Layer 8 of a small transformer language model trained on English Wikipedia (13 layers, counted from 0, width 64).
A neuron adds its activation times its output weights to the MLP's output. To switch it off is to set its activation to zero at one token and run the rest of the model.

Output weights of the MLP neurons that the questions are about. A number n stands for (n - 500) times 0.0035.
n20: 610 281 505 511 351 485 657 431 481 602 635 502 575 466 444 515 404 441 587 585 423 524 544 321 551 441 256 513 492 202 426 479 480 541 660 673 614 571 363 456 451 521 582 624 555 387 682 843 215 516 524 779 568 303 416 517 664 487 444 531 486 468 478 484
n34: 391 663 794 469 485 375 485 572 648 633 464 601 571 395 696 737 382 590 419 246 539 571 419 143 611 414 555 578 332 270 331 395 617 439 463 605 463 401 713 702 499 671 657 545 613 492 577 451 365 534 530 360 417 367 334 456 423 640 600 547 397 320 711 113
n73: 472 518 400 430 588 407 477 508 699 764 560 430 642 680 655 633 249 755 411 559 454 463 285 584 599 370 332 460 369 410 544 419 566 487 569 614 449 327 595 313 526 389 423 464 646 900 522 553 549 42 446 622 751 307 699 386 538 519 202 460 406 401 750 461
n86: 659 614 450 629 444 532 455 103 461 755 434 635 420 521 354 493 368 586 513 394 466 501 300 447 776 437 492 335 560 384 524 665 639 648 343 330 328 486 274 385 688 664 633 345 322 647 536 328 482 628 637 519 640 560 509 694 474 755 654 300 570 152 662 318
n91: 443 646 580 477 462 510 414 417 611 385 482 545 597 354 308 532 552 525 324 461 439 711 385 612 384 559 567 522 579 407 665 633 669 551 397 797 448 553 616 251 452 559 431 482 638 246 365 369 563 397 518 503 678 582 384 390 623 573 511 552 442 514 493 440
n93: 491 516 574 676 503 645 268 686 407 350 653 458 497 524 388 421 645 403 331 762 660 542 465 397 698 352 615 343 460 727 535 586 492 369 641 679 473 628 296 495 464 317 211 554 351 546 415 273 509 556 585 469 265 461 609 412 596 487 480 814 482 282 554 605
n105: 666 675 752 593 574 397 313 540 297 662 671 207 597 560 496 397 379 554 476 583 435 275 438 601 525 590 407 683 437 626 666 416 461 456 377 421 481 318 705 456 587 649 167 161 587 866 656 400 682 614 323 365 371 430 268 486 807 285 656 359 508 591 593 497
n116: 473 555 350 596 681 620 389 554 316 447 505 565 471 503 477 508 437 508 704 565 375 479 603 483 596 381 496 346 471 299 419 503 704 271 609 598 465 673 462 435 551 478 575 531 399 441 576 548 584 400 432 376 458 452 638 536 646 553 441 492 488 365 549 552
n141: 377 546 391 615 575 610 453 600 593 647 564 598 524 413 300 432 507 699 228 422 683 362 568 460 570 441 612 464 549 360 333 533 819 483 445 673 478 805 304 679 500 536 742 603 455 607 378 438 471 621 481 288 343 601 546 403 358 332 387 371 521 289 322 777
n142: 480 559 563 711 274 494 477 604 453 510 285 426 483 503 389 614 347 401 587 491 488 585 530 542 437 446 598 206 529 524 449 464 427 779 282 717 538 439 546 386 501 567 439 421 603 580 501 499 385 544 514 608 429 548 411 539 451 634 661 574 449 531 640 384
n153: 477 562 159 546 531 448 362 523 562 495 338 566 392 791 416 587 557 455 694 473 186 429 500 791 591 536 189 418 618 595 721 432 357 614 584 535 355 392 547 467 341 182 501 484 578 240 533 585 522 642 623 651 476 645 618 363 309 734 451 305 626 488 533 578
n174: 454 479 483 608 677 426 526 400 606 566 410 530 530 493 367 738 401 677 670 679 363 506 533 578 756 574 389 482 450 444 626 552 381 483 370 607 262 431 350 334 432 519 505 877 365 426 370 552 457 356 439 485 662 571 439 447 663 429 287 270 779 600 438 449
n175: 563 500 583 364 551 519 468 489 289 395 497 430 447 448 505 288 644 454 529 489 667 487 514 342 434 585 479 522 309 697 676 727 530 367 538 444 500 552 417 694 602 576 779 533 513 515 686 411 516 415 509 433 402 521 498 187 433 452 250 468 429 451 605 777
n181: 305 543 654 554 453 508 436 665 545 335 515 474 427 567 603 496 228 805 477 198 636 290 422 324 555 497 595 528 284 537 463 410 510 403 421 472 699 579 970 484 658 491 334 452 385 409 502 731 372 401 614 562 364 630 361 499 738 317 531 787 457 411 545 630
n195: 406 391 536 498 309 545 443 829 476 571 660 443 526 358 607 424 477 569 286 408 406 376 567 390 451 489 663 543 631 584 377 619 447 759 602 642 620 367 345 541 558 443 365 392 531 424 603 435 560 381 429 600 737 660 318 357 300 669 443 474 373 621 404 758
n232: 575 124 349 385 552 718 469 541 608 655 598 562 416 562 737 358 418 612 518 685 562 582 498 316 545 325 384 755 519 264 323 484 324 639 554 705 444 273 559 438 419 540 570 430 553 741 584 588 395 631 504 587 323 525 459 724 525 389 548 328 492 480 428 344

Each question names a token from some text and the token that comes next. It shows the activations a of the neurons there, in the order above. A number n stands for (n - 500) times 0.0052.

Then comes g, the gradient of the next token's log-probability with respect to the MLP's output, scaled to length 1. A neuron's effect is roughly proportional to its activation times (output weights . g). A number n stands for (n - 500) times 0.00097.

"I", then "ron"
a: 483 500 500 500 799 473 486 541 492 474 467 473 495 495 496 494
g: 429 818 686 465 556 436 690 499 433 469 636 495 498 586 418 436 479 469 571 452 449 499 430 479 551 714 654 495 533 465 560 448 283 365 403 458 724 611 535 310 743 426 522 414 443 323 438 541 542 414 616 487 566 409 414 444 592 491 629 25 596 576 684 179
Which neuron, switched off, lowers the next token's probability most? n91

"pt", then "im"
a: 469 472 487 493 556 497 468 478 482 495 488 482 491 494 491 497
g: 609 669 518 670 815 514 418 415 524 532 434 687 368 371 451 368 629 472 521 612 398 550 421 380 505 505 438 567 471 446 533 400 643 504 598 495 475 618 498 175 438 680 549 434 434 322 263 642 511 604 489 481 309 831 483 385 415 645 789 497 176 489 435 479
Which neuron, switched off, lowers the next token's probability most? n91

" comp", then "ound"
a: 469 498 468 485 499 473 486 472 495 474 500 471 498 467 500 499
g: 490 289 375 681 567 419 271 525 493 410 388 442 404 594 312 384 431 683 392 692 363 261 584 374 537 683 595 628 556 328 499 472 517 565 243 590 491 600 514 555 757 415 541 392 321 514 655 492 696 518 626 564 371 754 462 665 477 316 521 457 753 609 556 375
Which neuron, switched off, raises the next token's probability most? n181

" play", then "ers"
a: 897 473 494 492 482 469 495 553 496 517 499 470 503 490 469 559
g: 448 601 713 357 599 611 593 337 478 351 273 274 266 426 508 476 726 463 531 354 602 270 602 490 669 757 650 620 734 501 645 352 608 545 562 597 489 457 633 589 547 416 460 539 342 386 553 596 178 554 426 351 578 322 578 578 444 636 577 446 359 451 407 519
Which neuron, switched off, raises the next token's probability most? n20

"ized", then " from"
a: 481 596 480 500 489 480 867 472 486 468 474 485 971 497 493 469
g: 557 676 284 719 402 638 387 493 554 539 323 407 652 586 492 544 361 672 205 594 472 252 493 444 375 329 471 471 520 775 656 557 392 396 401 456 630 615 342 491 528 394 366 453 663 569 185 454 453 720 641 576 530 437 473 449 621 684 410 521 563 721 429 537
Which neuron, switched off, lowers the next token's probability most? n105

"ston", then "ia"
a: 481 499 496 500 772 500 485 472 480 474 468 480 469 492 500 468
g: 607 535 486 568 589 491 598 480 670 598 400 530 257 470 335 604 624 594 501 423 395 338 388 405 580 500 599 431 720 602 671 451 259 459 561 679 538 451 807 377 414 334 371 492 213 144 549 494 507 522 531 467 653 476 595 394 544 785 533 349 627 567 544 325
Which neuron, switched off, lowers the next token's probability most? n91

" in", then "s"
a: 471 500 614 642 479 737 468 475 471 480 491 469 474 468 467 487
g: 407 406 531 429 372 540 497 669 274 544 417 515 656 749 404 576 431 489 523 613 588 528 289 802 555 441 611 455 813 635 518 522 309 406 420 421 354 407 473 611 573 518 576 411 585 275 440 215 373 474 413 504 864 643 549 427 431 545 605 370 495 654 515 345
Which neuron, switched off, raises the next token's probability most? n93

" a", then " wh"
a: 478 497 472 486 473 473 530 499 498 469 742 471 484 497 611 527
g: 677 354 311 306 287 659 692 623 267 426 611 532 384 447 796 460 410 520 497 246 571 479 509 474 485 505 641 232 561 425 435 538 482 608 661 711 566 456 615 468 407 546 562 405 478 541 556 372 160 526 569 622 602 521 515 541 573 621 551 641 320 549 261 633
Which neuron, switched off, raises the next token's probability most? n153

" was", then " the"
a: 484 487 689 475 499 515 470 469 492 474 552 468 505 496 474 737
g: 492 536 475 306 466 517 480 486 698 500 595 507 607 636 723 616 503 476 537 398 366 200 609 380 468 514 344 391 291 329 657 608 316 300 733 771 335 501 780 451 418 528 430 717 491 434 519 689 473 428 538 694 529 307 568 441 547 509 358 527 501 685 394 373
Which two neurons, each switched off alone, lower its probability most, in order? n73, n232

" s", then "ch"
a: 499 500 473 481 499 623 500 601 467 468 467 474 499 469 498 472
g: 603 487 716 625 402 524 342 513 493 395 491 543 541 650 646 522 524 513 442 464 495 531 447 301 410 455 321 405 477 495 514 611 503 368 604 599 717 615 140 870 366 263 479 608 574 563 378 511 806 301 319 638 360 684 573 337 565 494 395 534 509 396 583 451
Which two neurons, each switched off alone, lower its probability most, in order? n93, n116

" for", then " a"
a: 468 498 489 467 468 746 469 469 484 472 467 471 503 475 475 508
g: 754 570 420 746 585 279 322 521 460 574 242 519 682 390 688 540 387 447 648 326 497 508 636 351 513 440 489 433 510 526 491 509 429 579 419 766 478 536 491 462 182 364 509 344 519 515 305 476 548 523 450 612 178 690 585 543 401 777 477 641 586 500 588 527
Which neuron, switched off, lowers the next token's probability most? n93

" at", then "om"
a: 477 500 486 481 480 683 470 482 488 515 481 489 471 476 641 469
g: 354 551 616 557 419 503 394 457 437 547 475 500 165 448 427 630 331 445 383 492 687 466 516 546 552 691 466 556 722 646 582 717 395 422 501 313 408 498 549 294 674 618 452 471 514 165 450 275 410 515 556 555 718 835 360 395 412 609 681 397 581 576 561 564
Which neuron, switched off, lowers the next token's probability most? n195

" in", then " "
a: 486 500 788 787 494 625 504 478 485 468 493 478 468 468 524 499
g: 454 418 356 644 530 207 402 151 674 597 518 556 518 455 180 549 503 569 597 422 403 584 450 682 685 482 241 380 560 697 516 650 391 721 460 318 562 404 524 373 714 495 484 426 458 640 486 575 594 506 441 535 424 526 596 652 625 505 485 381 651 243 580 592
Which neuron, switched off, lowers the next token's probability most? n86

"an", then "ine"
a: 480 494 468 497 502 495 498 490 649 473 493 725 768 482 476 471
g: 520 446 418 523 569 448 265 608 427 408 574 398 420 552 144 404 603 594 676 255 625 446 729 698 632 365 505 444 546 505 308 437 392 327 488 384 438 657 417 447 457 632 436 647 445 525 450 440 255 425 665 643 573 629 665 525 348 680 629 495 780 688 469 454
Which two neurons, each switched off alone, lower its probability most, in order? n174, n141

"ed", then " by"
a: 468 470 468 494 494 468 467 471 654 477 490 492 660 482 489 468
g: 478 778 465 513 775 541 494 470 386 638 428 541 534 495 727 489 561 409 339 386 328 327 670 553 370 338 351 879 491 506 362 483 398 467 506 419 534 525 636 396 684 636 681 446 548 500 419 193 524 628 419 368 394 717 424 571 372 532 633 402 419 335 571 598
Which neuron, switched off, lowers the next token's probability most? n141

"ives", then " and"
a: 487 478 496 499 491 472 478 746 482 497 469 468 639 500 500 501
g: 500 563 400 445 359 541 459 615 536 626 310 516 554 634 583 359 391 322 237 456 588 336 432 604 458 395 488 868 487 786 334 419 395 687 575 71 465 522 476 437 473 549 538 514 509 739 516 403 479 351 460 620 492 602 551 469 735 536 707 533 571 452 531 443
Which neuron, switched off, raises the next token's probability most? n116

"°", then "F"
a: 474 469 492 494 490 476 556 489 480 486 499 474 497 498 485 471
g: 393 533 795 609 390 509 439 280 518 470 345 586 417 556 623 430 218 615 434 683 529 402 531 536 572 565 426 781 635 712 593 431 345 278 522 436 516 403 707 445 555 570 587 613 386 374 735 552 625 463 369 192 732 378 495 371 607 391 529 490 406 453 389 528
Which neuron, switched off, lowers the next token's probability most? n105

"in", then "uc"
a: 496 487 471 496 481 499 500 473 495 473 469 528 537 500 470 482
g: 506 711 614 474 740 413 596 532 317 448 547 332 434 297 410 634 360 453 670 423 610 433 844 586 501 471 133 624 640 411 543 374 419 577 499 507 409 410 570 351 710 641 504 517 274 494 422 301 482 617 324 507 596 589 375 635 385 649 683 456 557 557 425 478
Which neuron, switched off, lowers the next token's probability most? n73

"ently", then " b"
a: 468 469 472 480 495 488 668 478 478 471 748 487 587 473 499 827
g: 543 508 430 439 735 553 682 730 480 303 455 550 347 268 623 459 379 531 365 554 469 666 405 241 559 520 510 483 461 490 396 609 575 433 344 290 509 537 365 373 396 531 462 417 369 683 469 497 469 353 486 594 591 977 633 619 741 430 519 426 464 615 427 663
Which neuron, switched off, lowers the next token's probability most? n232

"ut", then "in"
a: 497 561 488 494 481 499 480 594 480 486 498 469 486 499 500 476
g: 593 756 448 536 817 420 444 596 420 368 442 223 579 646 194 439 474 648 582 442 562 557 674 522 523 244 615 448 664 580 460 353 305 565 683 486 457 709 518 278 391 526 441 494 339 411 500 302 479 506 523 288 623 651 506 685 446 600 472 505 651 535 399 456
Which neuron, switched off, lowers the next token's probability most? n116

"r", then "ant"
a: 494 498 468 490 494 492 500 470 473 719 468 493 469 472 499 484
g: 356 369 505 676 460 536 694 453 388 582 418 318 421 821 662 643 481 550 735 526 472 425 583 341 443 492 541 583 507 507 512 512 423 336 184 596 461 539 470 761 483 577 595 366 606 725 301 424 568 520 677 675 545 346 500 358 399 491 442 351 637 522 422 187
Which neuron, switched off, lowers the next token's probability most? n142

" is", then " part"
a: 474 475 555 490 493 470 476 476 468 468 759 477 516 492 467 632
g: 448 735 435 672 562 554 487 571 699 319 508 492 400 689 462 617 373 461 576 266 450 657 363 284 544 575 350 486 524 478 652 694 480 528 201 557 377 406 447 330 454 530 594 565 737 451 411 383 263 550 372 646 601 462 486 391 400 412 648 830 556 627 577 347
Which neuron, switched off, raises the next token's probability most? n232

"ies", then " including"
a: 495 495 500 484 498 496 469 486 469 469 573 495 825 497 499 782
g: 749 422 466 588 275 157 579 552 731 553 440 513 623 312 724 253 450 657 486 718 606 516 483 414 545 362 509 367 507 480 684 545 699 392 482 344 525 478 467 371 458 397 653 322 492 563 558 505 567 611 635 306 500 542 488 438 393 782 555 567 509 321 303 510
Which neuron, switched off, lowers the next token's probability most? n175

"F", then ";"
a: 477 496 500 497 482 488 473 506 472 491 488 499 496 564 492 500
g: 442 375 263 278 604 325 502 647 338 642 649 472 409 469 165 504 578 312 565 463 550 779 569 707 525 408 595 557 551 597 615 469 418 490 603 282 496 390 614 374 240 517 529 601 605 525 341 338 469 593 728 413 561 504 402 542 508 490 573 475 798 426 590 644
Which neuron, switched off, raises the next token's probability most? n181

"s", then "."
a: 471 499 499 496 500 499 497 668 496 479 470 493 484 486 500 756
g: 269 70 697 419 502 769 443 439 420 588 439 412 534 470 487 396 574 527 680 711 574 349 392 332 394 502 552 777 604 441 381 566 427 775 693 469 446 261 486 617 550 520 606 503 561 566 447 440 325 685 508 471 281 550 394 634 577 470 475 483 515 600 474 482
Which neuron, switched off, lowers the next token's probability most? n232

"ference", then " when"
a: 578 498 500 492 478 475 496 467 665 494 497 499 477 483 499 827
g: 490 147 816 401 142 688 444 368 388 551 647 479 501 494 432 491 708 461 480 397 513 406 452 512 344 439 384 470 345 511 488 585 499 694 456 676 369 619 526 658 403 576 482 440 634 609 517 269 591 728 491 488 203 403 546 506 539 590 608 602 523 579 680 521
Which neuron, switched off, lowers the next token's probability most? n232

" which", then " prov"
a: 484 470 500 482 473 471 467 685 467 470 818 471 519 497 496 752
g: 373 562 505 659 546 180 301 445 508 382 563 449 374 334 303 551 438 334 546 543 504 433 599 578 644 854 529 551 727 507 747 576 450 576 568 676 602 604 520 429 532 422 765 571 746 545 450 331 468 548 375 425 478 543 496 365 575 510 499 379 426 333 459 193
Which neuron, switched off, lowers the next token's probability most? n153

" inv", then "ol"
a: 495 500 553 467 494 492 489 519 479 488 606 493 498 467 500 482
g: 567 568 416 596 461 328 803 377 513 514 421 493 568 495 719 706 406 256 237 335 565 406 721 304 500 676 381 392 404 532 632 623 604 494 378 496 563 418 600 464 402 516 632 477 666 663 663 522 335 597 508 594 564 319 408 370 511 482 646 695 354 524 393 224
Which neuron, switched off, raises the next token's probability most? n153

"though", then " did"
a: 489 468 500 468 467 517 590 580 487 487 642 500 501 500 474 580
g: 326 476 484 680 422 508 373 457 340 504 628 559 457 399 405 487 454 610 461 540 551 261 488 789 430 489 441 711 568 840 390 398 721 484 343 236 513 553 334 560 371 567 519 434 474 628 530 419 704 616 340 356 575 824 576 569 394 399 490 521 580 262 583 599
Which neuron, switched off, lowers the next token's probability most? n105

" in", then " rece"
a: 468 500 658 688 490 739 477 474 475 477 474 482 471 477 469 488
g: 482 515 623 462 431 560 435 745 192 529 498 481 439 603 485 507 276 553 155 400 478 560 455 614 334 465 681 559 586 490 449 316 689 426 451 459 426 478 492 681 441 674 577 514 642 515 537 516 708 584 386 345 736 669 272 236 404 445 527 580 456 526 799 456
Which neuron, switched off, raises the next token's probability most? n93

",", then " g"
a: 498 498 496 495 467 474 467 481 498 479 680 477 683 491 496 736
g: 516 579 508 436 776 435 507 816 287 286 572 478 373 402 536 338 302 486 468 722 394 609 379 286 300 596 517 509 621 401 621 399 510 499 493 516 412 642 310 751 488 482 557 439 587 675 355 294 638 493 437 563 649 589 421 668 328 584 751 440 409 567 446 555
Which neuron, switched off, raises the next token's probability most? n153

" the", then " \""
a: 804 500 498 471 485 518 489 491 494 468 467 773 473 470 507 585
g: 595 549 449 537 467 637 592 436 478 633 692 726 482 611 604 316 793 778 665 123 669 428 507 470 547 269 477 266 446 427 555 356 508 547 409 603 606 363 511 519 634 458 529 376 347 528 406 510 686 629 425 602 575 457 500 446 296 531 545 482 289 391 345 367
Which neuron, switched off, lowers the next token's probability most? n232

"k", then "el"
a: 493 499 470 499 469 500 500 714 470 468 483 489 611 638 500 489
g: 540 473 592 329 461 475 755 399 434 571 228 428 434 527 706 433 336 643 497 623 318 527 412 607 620 697 534 557 707 343 498 374 506 578 510 721 600 273 859 579 684 373 513 405 259 418 427 485 367 360 398 458 469 548 409 418 572 557 418 564 366 533 551 742
Which neuron, switched off, lowers the next token's probability most? n181

"h", then "os"
a: 500 476 482 481 496 497 500 471 498 471 473 479 785 483 497 482
g: 684 590 548 398 547 582 441 470 213 498 313 493 259 404 586 496 415 502 487 527 634 737 392 573 646 404 526 552 602 358 726 475 547 374 679 148 416 318 459 567 733 644 586 490 579 308 620 590 336 590 560 370 513 474 535 546 216 654 625 470 388 500 650 440
Which neuron, switched off, lowers the next token's probability most? n175

"ver", then "ted"
a: 493 480 477 468 510 497 546 572 490 470 467 500 631 567 498 624
g: 488 455 609 784 611 394 476 419 585 473 472 612 361 909 613 355 527 768 431 568 415 732 365 482 626 622 330 726 445 557 712 409 480 548 445 474 440 334 408 330 598 313 482 444 441 284 404 488 423 383 604 480 314 570 429 561 381 691 672 434 405 473 415 524
Which neuron, switched off, lowers the next token's probability most? n232

" R", then "w"
a: 473 500 500 497 537 471 500 755 481 500 495 474 492 484 485 493
g: 417 441 559 575 547 370 670 561 261 353 601 707 411 659 683 549 526 357 378 677 524 452 746 328 459 597 497 330 282 570 439 354 615 355 672 649 499 320 309 590 491 340 446 473 646 349 503 368 604 504 362 666 564 849 486 581 584 587 392 515 502 561 409 327
Which neuron, switched off, lowers the next token's probability most? n116

"though", then " S"
a: 485 467 500 468 473 499 603 516 476 486 676 516 508 500 474 519
g: 576 605 530 292 702 442 508 367 444 637 486 457 444 613 722 850 671 565 582 616 422 453 411 469 493 489 582 592 638 692 397 578 620 407 599 250 439 515 609 533 548 467 580 636 279 685 660 599 318 436 311 502 463 314 310 598 460 341 458 281 377 301 394 382
Which neuron, switched off, raises the next token's probability most? n153

"ly", then " de"
a: 486 482 480 492 484 493 529 470 468 469 638 495 703 469 500 676
g: 659 731 501 648 629 324 549 432 511 402 382 496 178 361 495 533 253 318 654 321 414 596 491 406 696 805 422 539 633 545 659 343 596 439 488 407 636 491 569 546 252 465 430 634 515 522 576 508 831 402 371 622 393 367 448 521 499 543 416 558 559 499 347 619
Which neuron, switched off, raises the next token's probability most? n232

"ates", then " as"
a: 492 473 500 492 499 468 542 473 594 485 469 467 570 500 497 536
g: 396 560 428 360 541 393 396 416 585 621 637 458 634 439 473 206 629 614 309 394 593 484 368 612 397 396 568 806 354 351 286 599 363 704 623 465 664 567 332 562 581 472 430 654 417 455 405 517 349 765 600 458 366 345 730 700 461 447 701 585 479 386 552 562
Which neuron, switched off, lowers the next token's probability most? n141

"ive", then ","
a: 470 469 477 499 498 493 483 476 473 468 503 468 574 498 499 511
g: 376 467 414 575 361 478 450 294 499 755 279 491 669 523 434 470 618 556 245 466 720 393 546 766 570 511 496 586 417 759 375 605 419 549 614 641 578 319 568 543 512 531 530 495 556 220 736 340 455 543 772 442 388 564 388 337 519 476 309 524 439 568 646 313
Which neuron, switched off, lowers the next token's probability most? n175